Layer 9 of a small transformer language model trained on English Wikipedia (14 layers, counted from 0, width 64).
A neuron adds its activation times its output weights to the MLP's output. To switch it off is to set its activation to zero at one token and run the rest of the model.

Output weights of the MLP neurons that the questions are about. A number n stands for n times 0.0066.
n17: 18 -20 -5 -19 22 -39 -16 17 35 -38 -20 12 16 -18 -21 4 -9 32 30 -4 35 -28 5 40 40 20 -15 -10 -44 32 -49 28 6 23 -10 -21 -2 -26 -10 -8 -16 -38 11 34 43 -41 -48 -18 22 9 45 26 28 -5 -15 55 -26 -1 15 -14 -13 0 -13 -49
n25: -2 2 47 -43 43 -1 -1 -1 18 -1 -28 28 40 20 -10 1 -2 -16 24 5 -9 17 -15 -40 -27 -34 -14 7 -6 -23 39 -5 -8 -19 23 -28 -8 0 1 -1 29 -15 -38 -7 27 -3 91 19 66 17 -31 5 31 8 -8 25 -45 18 15 -59 3 -66 37 42
n42: -1 23 -67 5 -2 -4 -5 6 16 -50 -15 -7 21 -9 16 8 -12 -33 26 22 28 -61 17 -6 31 10 1 -1 6 -1 54 16 29 33 -8 -3 36 -12 35 -29 -13 36 -39 16 -70 5 46 -23 47 31 -1 -46 -46 31 26 -15 31 8 -17 3 -28 5 -12 -61
n43: -9 36 59 8 17 38 -48 -45 -13 -25 34 -7 -22 8 46 1 20 34 0 56 -20 44 -22 -36 30 9 -2 -1 21 42 -22 -15 31 -28 -54 -7 -1 0 48 11 -58 4 0 -8 21 3 -2 -25 -74 -15 -21 -47 3 -11 21 -37 38 43 -1 -31 0 56 -46 -24
n49: -2 -3 -36 52 33 20 4 -41 5 42 -43 2 26 -26 3 -41 5 -8 -31 27 -14 -42 29 -1 24 31 6 24 28 11 11 -15 23 29 3 0 -62 18 -5 -16 -1 -3 -16 -44 24 -20 31 -18 3 2 -16 -8 24 30 18 20 1 19 -58 -21 26 19 -48 37
n51: -60 -9 23 11 0 39 9 41 -36 19 13 1 10 26 1 28 -37 31 -10 -59 -10 -28 -14 12 6 11 -20 11 21 -74 11 8 -12 -27 59 3 -17 -2 -4 -5 15 51 -12 36 6 16 -22 -23 1 4 -9 18 -4 -20 -54 36 16 -17 39 -34 -15 -11 -35 62
n72: 3 1 13 -10 27 -16 9 22 -65 -18 22 30 -46 5 13 7 -2 -10 -15 4 10 -31 -50 6 -1 -18 -7 22 -5 -6 -49 26 -8 -8 -4 4 2 20 4 -11 17 5 1 -37 46 18 31 69 3 12 30 15 -7 -19 -14 55 -31 -9 -1 -41 28 -61 -6 38
n87: 43 33 -19 -26 -33 5 31 -18 -95 33 26 -20 34 17 3 -15 -52 22 -16 -4 31 12 -6 33 36 7 8 -9 -2 -6 10 18 -1 16 4 -15 7 -7 3 8 6 -6 -19 7 20 30 9 -44 -18 -13 -18 3 -4 17 -18 3 -10 -5 21 20 -32 -3 -62 -4
n100: 1 -27 -8 29 27 18 -8 -7 16 42 -91 9 18 -24 9 -7 -17 11 -9 37 -5 -57 -9 -18 -10 24 -53 21 -25 -43 -24 49 34 0 -23 -5 -14 -14 11 -9 -6 -20 5 87 -19 -25 -41 3 58 6 16 -10 -9 -8 58 55 -54 -55 6 18 24 36 17 -6
n109: 45 -31 4 -32 -29 6 37 -6 9 -14 13 -27 28 24 -8 20 -5 -25 -7 -4 -20 -1 -8 34 -2 13 11 39 -39 -5 31 -13 -23 -56 -13 46 0 11 51 48 -6 -14 20 11 -60 -25 -34 -8 -1 26 18 7 12 11 -56 34 9 -42 23 -17 -22 25 9 -25
n125: -8 -52 -19 -36 28 20 31 0 28 20 12 -18 18 -23 3 -3 -44 -1 31 -3 -16 -12 19 63 -32 -32 26 -5 3 2 -55 -17 39 -1 -20 4 27 -4 -2 4 12 18 21 25 -2 -32 50 -11 -43 -12 23 -3 22 7 26 38 14 -7 -13 5 -50 -10 -30 -6
n131: 8 4 53 16 -16 1 23 -21 -48 41 6 45 0 26 12 3 -71 38 -41 -22 3 -41 22 14 5 13 -45 24 -24 34 -15 -47 -13 8 17 -21 14 34 20 -18 26 -4 32 -31 14 -13 11 68 13 -43 -9 -57 28 10 33 7 -35 -18 18 6 -37 26 -35 -28
n136: 35 41 7 19 -12 -39 3 -34 33 28 -16 -14 14 59 78 -22 -13 -37 35 22 13 -33 -28 -15 9 -55 33 8 -51 33 17 -36 42 -9 -38 -9 -59 16 29 -27 -7 -4 28 2 -27 20 -29 37 3 23 37 -72 -27 23 14 -21 23 6 -9 18 -10 27 -7 -56
n137: 28 19 28 -3 -38 18 -31 -68 -83 24 35 -16 -33 35 5 -5 -32 -15 -13 17 -18 -5 -13 31 7 22 2 -10 20 43 12 22 -2 25 -15 -22 -21 26 27 -8 -16 -14 39 15 17 -11 -4 31 12 -25 -38 -26 -19 23 -17 -3 16 27 10 -15 11 8 -14 -31
n149: 20 68 4 -56 -18 -15 19 -14 6 -26 -5 5 20 -20 -1 -17 -57 -33 1 33 -19 44 9 10 1 19 -13 4 24 -34 6 15 25 -35 -2 0 32 -52 -22 -2 -16 40 58 -3 34 -36 45 0 -12 47 -8 -18 32 26 -18 -6 -16 19 27 2 -37 6 22 -23
n169: -11 1 8 -9 12 -42 37 7 1 44 21 -23 -6 -9 22 -2 -27 60 -36 36 -49 16 27 15 -22 -26 15 -5 46 0 0 6 13 17 -3 -43 -9 12 4 -29 -21 14 1 -27 -12 54 7 -67 -15 -22 -6 -14 30 -22 1 -10 -24 -6 4 38 29 21 -26 -4

Each question names a token from some text and the token that comes next. It shows the activations a of the neurons there, in the order above. A number n stands for n times 0.095.

Then comes g, the gradient of the next token's log-probability with respect to the MLP's output, scaled to length 1. A neuron's effect is roughly proportional to its activation times (output weights . g). A number n stands for n times 0.0049.

" one", then " pat"
a: -2 1 4 3 -3 -3 0 -1 8 4 -2 0 3 -3 0 -4
g: 38 4 -3 -18 -26 14 0 16 -3 4 4 5 -23 20 -58 -9 -17 -68 -7 34 -11 -7 38 1 -22 21 -44 54 -24 -24 43 -19 -31 28 -2 -6 2 5 -21 -2 19 -42 -1 18 -36 -11 19 28 49 -17 -7 40 -38 13 16 16 -5 -10 26 -2 25 -35 27 18
Which two neurons, each switched off alone, lower its probability most, in order? n100, n169

"da", then "ugh"
a: 3 3 -10 5 -1 -4 -9 -3 -3 1 2 -1 0 -2 -14 -2
g: -7 -12 9 -15 17 44 15 -16 -20 38 -20 -28 46 -4 -41 6 -5 43 -10 -3 52 3 2 -27 -4 -7 8 -55 -31 1 -22 -3 30 -37 -15 -17 -6 45 6 -16 43 -36 21 -22 -6 -9 -7 -3 -8 45 8 -39 -32 7 23 12 25 -5 -21 13 61 -7 -34 25
Which two neurons, each switched off alone, lower its probability most, in order? n149, n42

" often", then " been"
a: 2 17 -15 0 2 -11 9 0 6 3 -1 -5 11 -3 1 0
g: 20 47 -2 -4 -30 35 -4 0 -7 -11 2 -6 -6 27 -20 -13 -4 -19 8 -32 -15 -4 -69 -10 -17 -45 24 -1 38 7 39 11 62 -15 5 -24 -1 3 -30 36 28 -8 35 -40 -18 -25 -8 8 -19 -48 31 -23 29 -14 -28 31 -23 44 10 5 1 7 9 40
Which neuron, switched off, raises the next token's probability most? n100

"tt", then "ing"
a: 5 0 0 7 1 3 -7 0 1 -1 -1 2 1 0 -1 14
g: 4 12 8 -19 7 -45 1 -34 -13 -60 -3 6 39 -1 30 15 6 88 -11 -46 21 18 17 11 -20 16 -61 -13 17 35 -2 -14 -13 12 -23 -18 23 38 -11 -4 -1 43 0 9 35 -2 13 13 -25 -29 -11 18 -3 -25 -8 20 -37 -4 -36 -17 4 32 11 -15
Which neuron, switched off, lowers the next token's probability most? n169

" Je", then "t"
a: 0 -1 -4 4 2 -2 0 0 -7 2 -6 -1 4 0 -3 1
g: 26 9 21 -27 -15 -41 -7 23 -6 -19 12 16 1 37 -23 -15 1 -4 -9 -29 -29 -5 -3 14 -36 38 18 26 55 10 39 -38 18 21 37 -21 14 -37 -18 55 -7 -16 -21 -23 47 11 31 42 -2 -24 -16 24 2 -44 -9 -4 -16 17 17 -1 -50 -7 -32 -29
Which neuron, switched off, lowers the next token's probability most? n100

" f", then "ix"
a: 5 3 4 -1 1 1 -7 2 2 -2 1 -8 5 0 -1 -1
g: -22 38 -3 -46 22 -24 10 27 -13 -42 6 5 -9 0 32 -25 -3 6 -1 51 -40 0 -5 -28 45 6 4 -24 30 -50 -27 5 11 -14 1 -1 -37 -30 -3 9 24 6 23 53 6 5 -36 -10 43 33 9 18 -6 30 -40 25 -20 9 -11 -36 -7 20 -37 40
Which neuron, switched off, raises the next token's probability most? n72

" career", then " by"
a: -3 -2 5 1 0 -7 1 -15 3 -6 1 0 0 -2 3 -3
g: -5 -9 51 30 10 7 -16 25 28 43 -24 34 47 -7 -2 -39 -10 0 -32 10 -12 -35 -4 -9 39 -46 22 7 4 -34 0 17 -47 -1 -25 -10 52 -37 -23 3 -42 -27 22 29 -2 -43 7 22 36 -26 36 -21 12 15 -3 -33 5 -12 -22 24 -4 4 18 3
Which two neurons, each switched off alone, lower its probability most, in order? n87, n100

"ically", then ","
a: -2 0 1 -3 -3 -29 -9 -1 2 -5 1 -1 4 0 -4 0
g: 33 31 -6 23 -9 -8 -1 -63 -3 -15 34 -4 -38 37 23 17 -26 -17 -19 49 18 17 14 -5 -1 15 20 -22 11 55 26 -11 37 41 -47 16 -21 -22 22 -52 4 -29 14 -5 -17 -20 -6 -33 -23 -26 18 -9 47 -28 -27 -29 6 -4 1 13 -3 31 -11 -14
Which neuron, switched off, lowers the next token's probability most? n51

" 2005", then ":"
a: -3 -2 3 73 55 3 -4 -1 0 6 -2 4 2 -1 3 -1
g: 14 -19 41 9 3 35 -3 14 14 10 10 -2 -9 -28 -37 -3 -44 -9 -50 39 8 10 29 29 26 -62 16 -17 20 -35 1 -31 22 50 60 12 16 1 -5 1 -9 -1 -10 -5 9 29 -17 -8 3 13 55 -7 -34 -15 -9 -20 -7 -29 1 -38 -28 16 -47 21
Which neuron, switched off, lowers the next token's probability most? n49

" be", then " t"
a: -1 13 -16 -1 0 5 2 0 8 -3 -6 1 8 -4 12 0
g: -23 -22 -14 -29 34 -39 1 -49 0 -1 7 -34 12 -14 4 -6 14 -14 -35 -9 -7 -6 44 31 16 43 -9 29 -33 38 50 -11 0 -7 24 45 9 42 8 35 42 -25 -13 31 19 -8 11 -36 24 -30 -25 29 -13 -3 14 1 -41 -40 -44 -13 -9 13 -3 -6
Which neuron, switched off, raises the next token's probability most? n149

"und", then "el"
a: 3 -4 0 -3 -1 4 9 0 -1 1 0 -2 2 2 -2 -4
g: 13 12 -41 -20 14 -17 34 33 3 2 27 -14 -6 -10 -12 -51 -19 8 27 8 -46 -8 36 -17 6 -3 27 33 2 -58 10 20 -50 7 27 -1 -17 23 -19 -9 35 1 29 -31 6 -23 -8 -43 16 -3 12 -5 -11 -13 10 1 5 29 5 34 14 -75 58 4
Which neuron, switched off, lowers the next token's probability most? n43

"ble", then " and"
a: -1 0 1 -2 1 0 1 2 0 0 3 -4 10 2 5 -2
g: 13 23 25 -28 -25 -3 30 -7 19 17 -43 1 -13 36 -7 0 18 46 -6 31 4 -31 -39 30 -19 -17 1 30 -3 26 -5 35 9 -31 -10 -44 -58 22 -5 -10 -6 19 4 -2 -16 34 15 -24 -22 -30 20 -13 -32 -36 12 -33 16 -25 7 2 64 21 45 -30
Which neuron, switched off, lowers the next token's probability most? n136

" choice", then " of"
a: 0 5 5 9 0 4 -1 2 4 0 5 -1 -1 -3 1 4
g: -62 -18 14 30 18 -2 9 -2 -6 17 -12 -2 5 -19 32 45 18 -12 -34 -26 34 -13 1 -1 22 15 18 -42 -5 27 -50 34 8 -11 -1 -16 -5 -47 7 -3 -63 20 -16 45 37 -7 -19 -11 8 2 36 -35 26 3 -7 34 22 12 -34 -15 -3 45 -37 -8
Which neuron, switched off, raises the next token's probability most? n25

"11", then " favour"
a: -6 -2 7 0 -4 2 -2 -1 1 -4 2 -2 0 -2 7 -1
g: 50 1 8 26 27 -22 8 8 29 9 -11 1 25 -29 -15 -45 26 31 -56 5 35 -18 -35 -14 -14 4 18 1 -7 -27 -2 -24 44 16 -1 -37 -13 27 -26 15 -8 -1 -44 27 -19 5 3 39 17 -43 5 7 -43 -17 19 26 -6 40 -52 -22 31 1 34 -13
Which neuron, switched off, raises the next token's probability most? n149

"ve", then " mal"
a: 0 -5 -3 0 0 -1 -6 1 0 0 1 -1 -6 0 0 0
g: 20 -2 42 -22 -3 3 31 -26 -7 9 36 2 20 16 10 13 -9 3 22 -13 0 -18 10 -29 -11 3 37 25 12 -35 -20 20 4 -22 6 24 -20 -34 18 12 -23 -7 -28 17 -42 -37 24 9 32 10 -22 23 -30 -3 -14 -7 -68 -45 40 -59 -10 16 30 62
Which neuron, switched off, raises the next token's probability most? n25

" minor", then " levels"
a: -5 -1 5 0 -2 -13 0 0 1 -4 0 -2 -3 -3 -3 -2
g: -40 45 -1 2 21 -9 -8 7 16 -23 -43 28 -55 -38 -5 15 -15 -8 -11 40 16 10 25 13 5 1 17 1 -14 0 -12 70 21 19 -31 18 35 14 25 -31 -80 -22 -34 -13 -26 -17 16 10 -4 14 12 -9 40 8 -2 11 -15 -8 -8 9 -19 42 -31 8
Which neuron, switched off, lowers the next token's probability most? n51

" over", then " New"
a: 0 -2 -9 -6 0 10 0 -2 3 6 0 -3 -1 1 -1 -2
g: 4 -28 19 -12 0 56 -10 -2 -24 15 8 -12 12 26 36 41 43 -13 40 7 49 -18 8 -9 25 23 -57 -7 -11 -41 -10 -24 -5 -21 -21 -14 -18 21 8 9 -15 20 10 -48 -15 28 -42 15 -1 37 -40 29 29 -7 13 -13 -19 -17 20 -24 -55 -19 -9 30
Which neuron, switched off, lowers the next token's probability most? n51

"-", then "old"
a: 1 1 -2 6 0 -40 3 1 -1 0 4 -15 0 -2 2 -3
g: 38 -36 -43 -23 -30 -2 1 9 -15 19 7 -19 34 -33 22 2 2 23 62 -16 -4 -1 20 21 44 -2 -12 -51 44 44 -34 -7 44 38 2 4 6 -22 -16 -20 -16 -26 17 30 -54 -3 -6 -12 -20 10 21 -35 16 18 -4 -1 8 18 -3 -28 34 -19 -30 -18
Which neuron, switched off, lowers the next token's probability most? n51

" serious", then " effort"
a: 0 -16 0 5 0 0 1 3 5 0 5 2 4 -3 2 -3
g: 42 27 -7 7 -20 6 15 -60 -9 -28 4 -2 1 10 27 -16 -32 36 -29 14 -46 -20 8 3 14 20 51 -29 -18 32 -23 5 -23 14 -35 -36 -17 -34 11 -35 41 4 6 -4 44 7 -10 4 12 -44 2 -22 25 25 -8 36 43 5 -15 42 -31 25 8 -23
Which neuron, switched off, lowers the next token's probability most? n25

" Queen", then " Elizabeth"
a: 0 2 8 7 -1 0 1 -1 3 0 0 -3 1 13 2 24
g: -23 -22 17 4 6 0 12 51 -2 15 5 18 63 8 0 -23 29 11 74 -53 6 -22 30 -55 1 -12 2 -40 -7 -9 -2 6 -34 -13 -1 -6 10 35 -1 8 -19 -3 -17 -46 -17 15 11 10 10 19 37 -41 -29 -12 44 4 -1 15 -52 -17 28 -16 -2 -7
Which neuron, switched off, lowers the next token's probability most? n42

"mi", then "x"
a: 1 1 -4 4 -2 -2 -3 0 -1 -7 1 -84 1 -1 5 4
g: 0 4 -32 -2 -26 21 11 35 -9 -29 -20 -25 -6 18 11 0 -45 -2 8 33 0 14 -51 -36 24 31 6 22 10 -55 12 6 7 -52 6 41 2 -9 6 13 6 7 -16 -25 21 -57 -28 5 26 -3 6 14 32 -21 -2 -10 -28 -17 -17 4 9 70 25 57
Which neuron, switched off, lowers the next token's probability most? n131

" information", then " was"
a: 1 7 1 6 -2 0 -5 0 4 1 1 2 0 1 3 1
g: 23 -17 -9 -30 -3 19 -17 -40 1 -32 -6 40 -13 30 -13 -6 18 0 37 5 -1 31 -56 -67 -26 33 -16 -2 40 30 25 0 6 2 18 -19 -26 -17 20 -43 4 -23 84 7 -3 -30 -16 -20 16 -1 -11 30 -4 -26 14 -20 -3 44 18 3 6 -2 12 2
Which neuron, switched off, lowers the next token's probability most? n43

" are", then " much"
a: -1 0 -8 1 3 -1 2 0 5 0 -10 0 2 -3 4 1
g: -47 23 6 -39 15 -47 -45 56 14 4 -4 13 -1 16 -34 -50 14 -15 -25 -17 27 -19 47 7 3 -18 20 25 -52 -15 14 26 25 3 19 -16 -32 15 -13 31 -21 7 17 -16 39 -21 -1 -8 14 -50 22 16 -5 3 13 -19 -16 33 -3 -16 -2 44 35 2
Which neuron, switched off, lowers the next token's probability most? n125

"rine", then " gl"
a: 0 -1 1 7 -1 4 6 -8 0 1 1 -3 -1 11 3 3
g: 1 36 -10 3 -16 -11 26 30 -14 37 4 -19 -2 -7 -38 2 -14 9 10 -34 -6 -10 -7 -4 1 0 -12 14 -16 -8 -29 47 -24 8 34 60 84 -41 4 -9 56 -39 -28 25 -15 -44 11 -6 34 9 0 -6 -16 -17 -7 19 -38 -36 19 -22 4 -13 5 28
Which neuron, switched off, raises the next token's probability most? n43

" her", then " first"
a: 25 -2 1 0 -1 4 -5 -5 3 5 -2 -4 -3 6 2 -3
g: 79 21 15 -2 5 -6 -44 40 -12 13 4 38 14 -1 17 -17 29 -4 -11 -1 17 -4 -46 -40 -17 -20 33 3 -17 15 -24 -1 -43 26 32 -16 19 -3 -40 -22 11 -8 48 -23 -2 -64 -22 -3 18 11 -18 11 1 6 0 7 -1 -16 46 -11 12 -46 31 -15
Which neuron, switched off, lowers the next token's probability most? n17

",", then " slow"
a: -2 -1 4 0 3 -10 4 -5 4 2 3 1 0 -2 3 -1
g: -49 16 4 -56 11 -24 -1 8 1 -24 21 -49 9 41 -31 35 -32 -7 -17 1 11 28 37 -15 4 -3 15 25 -11 18 -29 15 3 -13 -16 30 25 27 0 -33 33 -26 47 15 22 -3 8 45 16 19 -29 -1 -23 -11 -3 10 -32 -9 -23 -77 11 -4 29 14
Which neuron, switched off, lowers the next token's probability most? n72

" w", then "ire"
a: 3 7 30 4 -2 1 -9 0 2 0 0 0 -2 1 -1 1
g: -11 6 17 10 7 -31 -17 -27 1 -35 -9 -5 27 1 -18 -51 19 -5 5 -4 -12 4 7 12 57 -43 61 -12 22 -51 -19 29 -7 57 -54 3 7 -5 -56 58 33 3 -12 -6 -1 -16 -7 -9 -6 -5 8 -13 4 4 -26 6 -9 -10 7 -4 49 20 21 31
Which neuron, switched off, raises the next token's probability most? n42

" half", then " length"
a: -23 18 5 2 -5 -2 -1 -1 7 8 1 -1 1 -4 -2 -2
g: 21 -20 -4 -30 1 -23 1 20 15 -8 4 -23 -10 -19 -1 -10 -11 -12 -26 -19 64 3 16 19 8 -15 14 -12 -10 15 14 -5 12 42 28 0 52 -27 -17 -14 -42 0 4 63 5 31 -24 32 4 -31 15 28 -8 38 -3 -32 -72 -45 24 -39 7 -6 35 -15
Which neuron, switched off, lowers the next token's probability most? n49

"ap", then "s"
a: 0 2 -1 1 2 3 -22 -2 1 -6 -1 -7 0 1 -6 -14
g: 0 -19 -20 6 11 7 -28 -54 -2 27 -6 48 -27 -5 -47 -12 -5 8 -9 -13 -42 -15 20 13 -4 -17 -22 16 3 49 25 -28 64 36 1 11 -39 9 11 -44 39 -18 -33 48 -8 56 9 12 -4 -28 -2 13 -4 -15 33 -7 3 24 -10 -4 -29 4 34 -20
Which neuron, switched off, raises the next token's probability most? n131

"ers", then " are"
a: 2 20 1 4 -1 0 5 0 3 0 0 5 3 6 0 -4
g: -8 -2 -12 17 -20 11 -28 -39 -20 10 7 46 1 -41 -16 -7 13 -32 -2 -15 38 8 -5 -43 -18 -5 6 -36 9 29 31 -36 20 -32 72 23 -20 -8 37 -38 -41 27 27 3 15 -6 14 41 16 27 3 -4 25 -1 26 -1 -42 28 -25 -40 25 12 -18 -9
Which neuron, switched off, lowers the next token's probability most? n25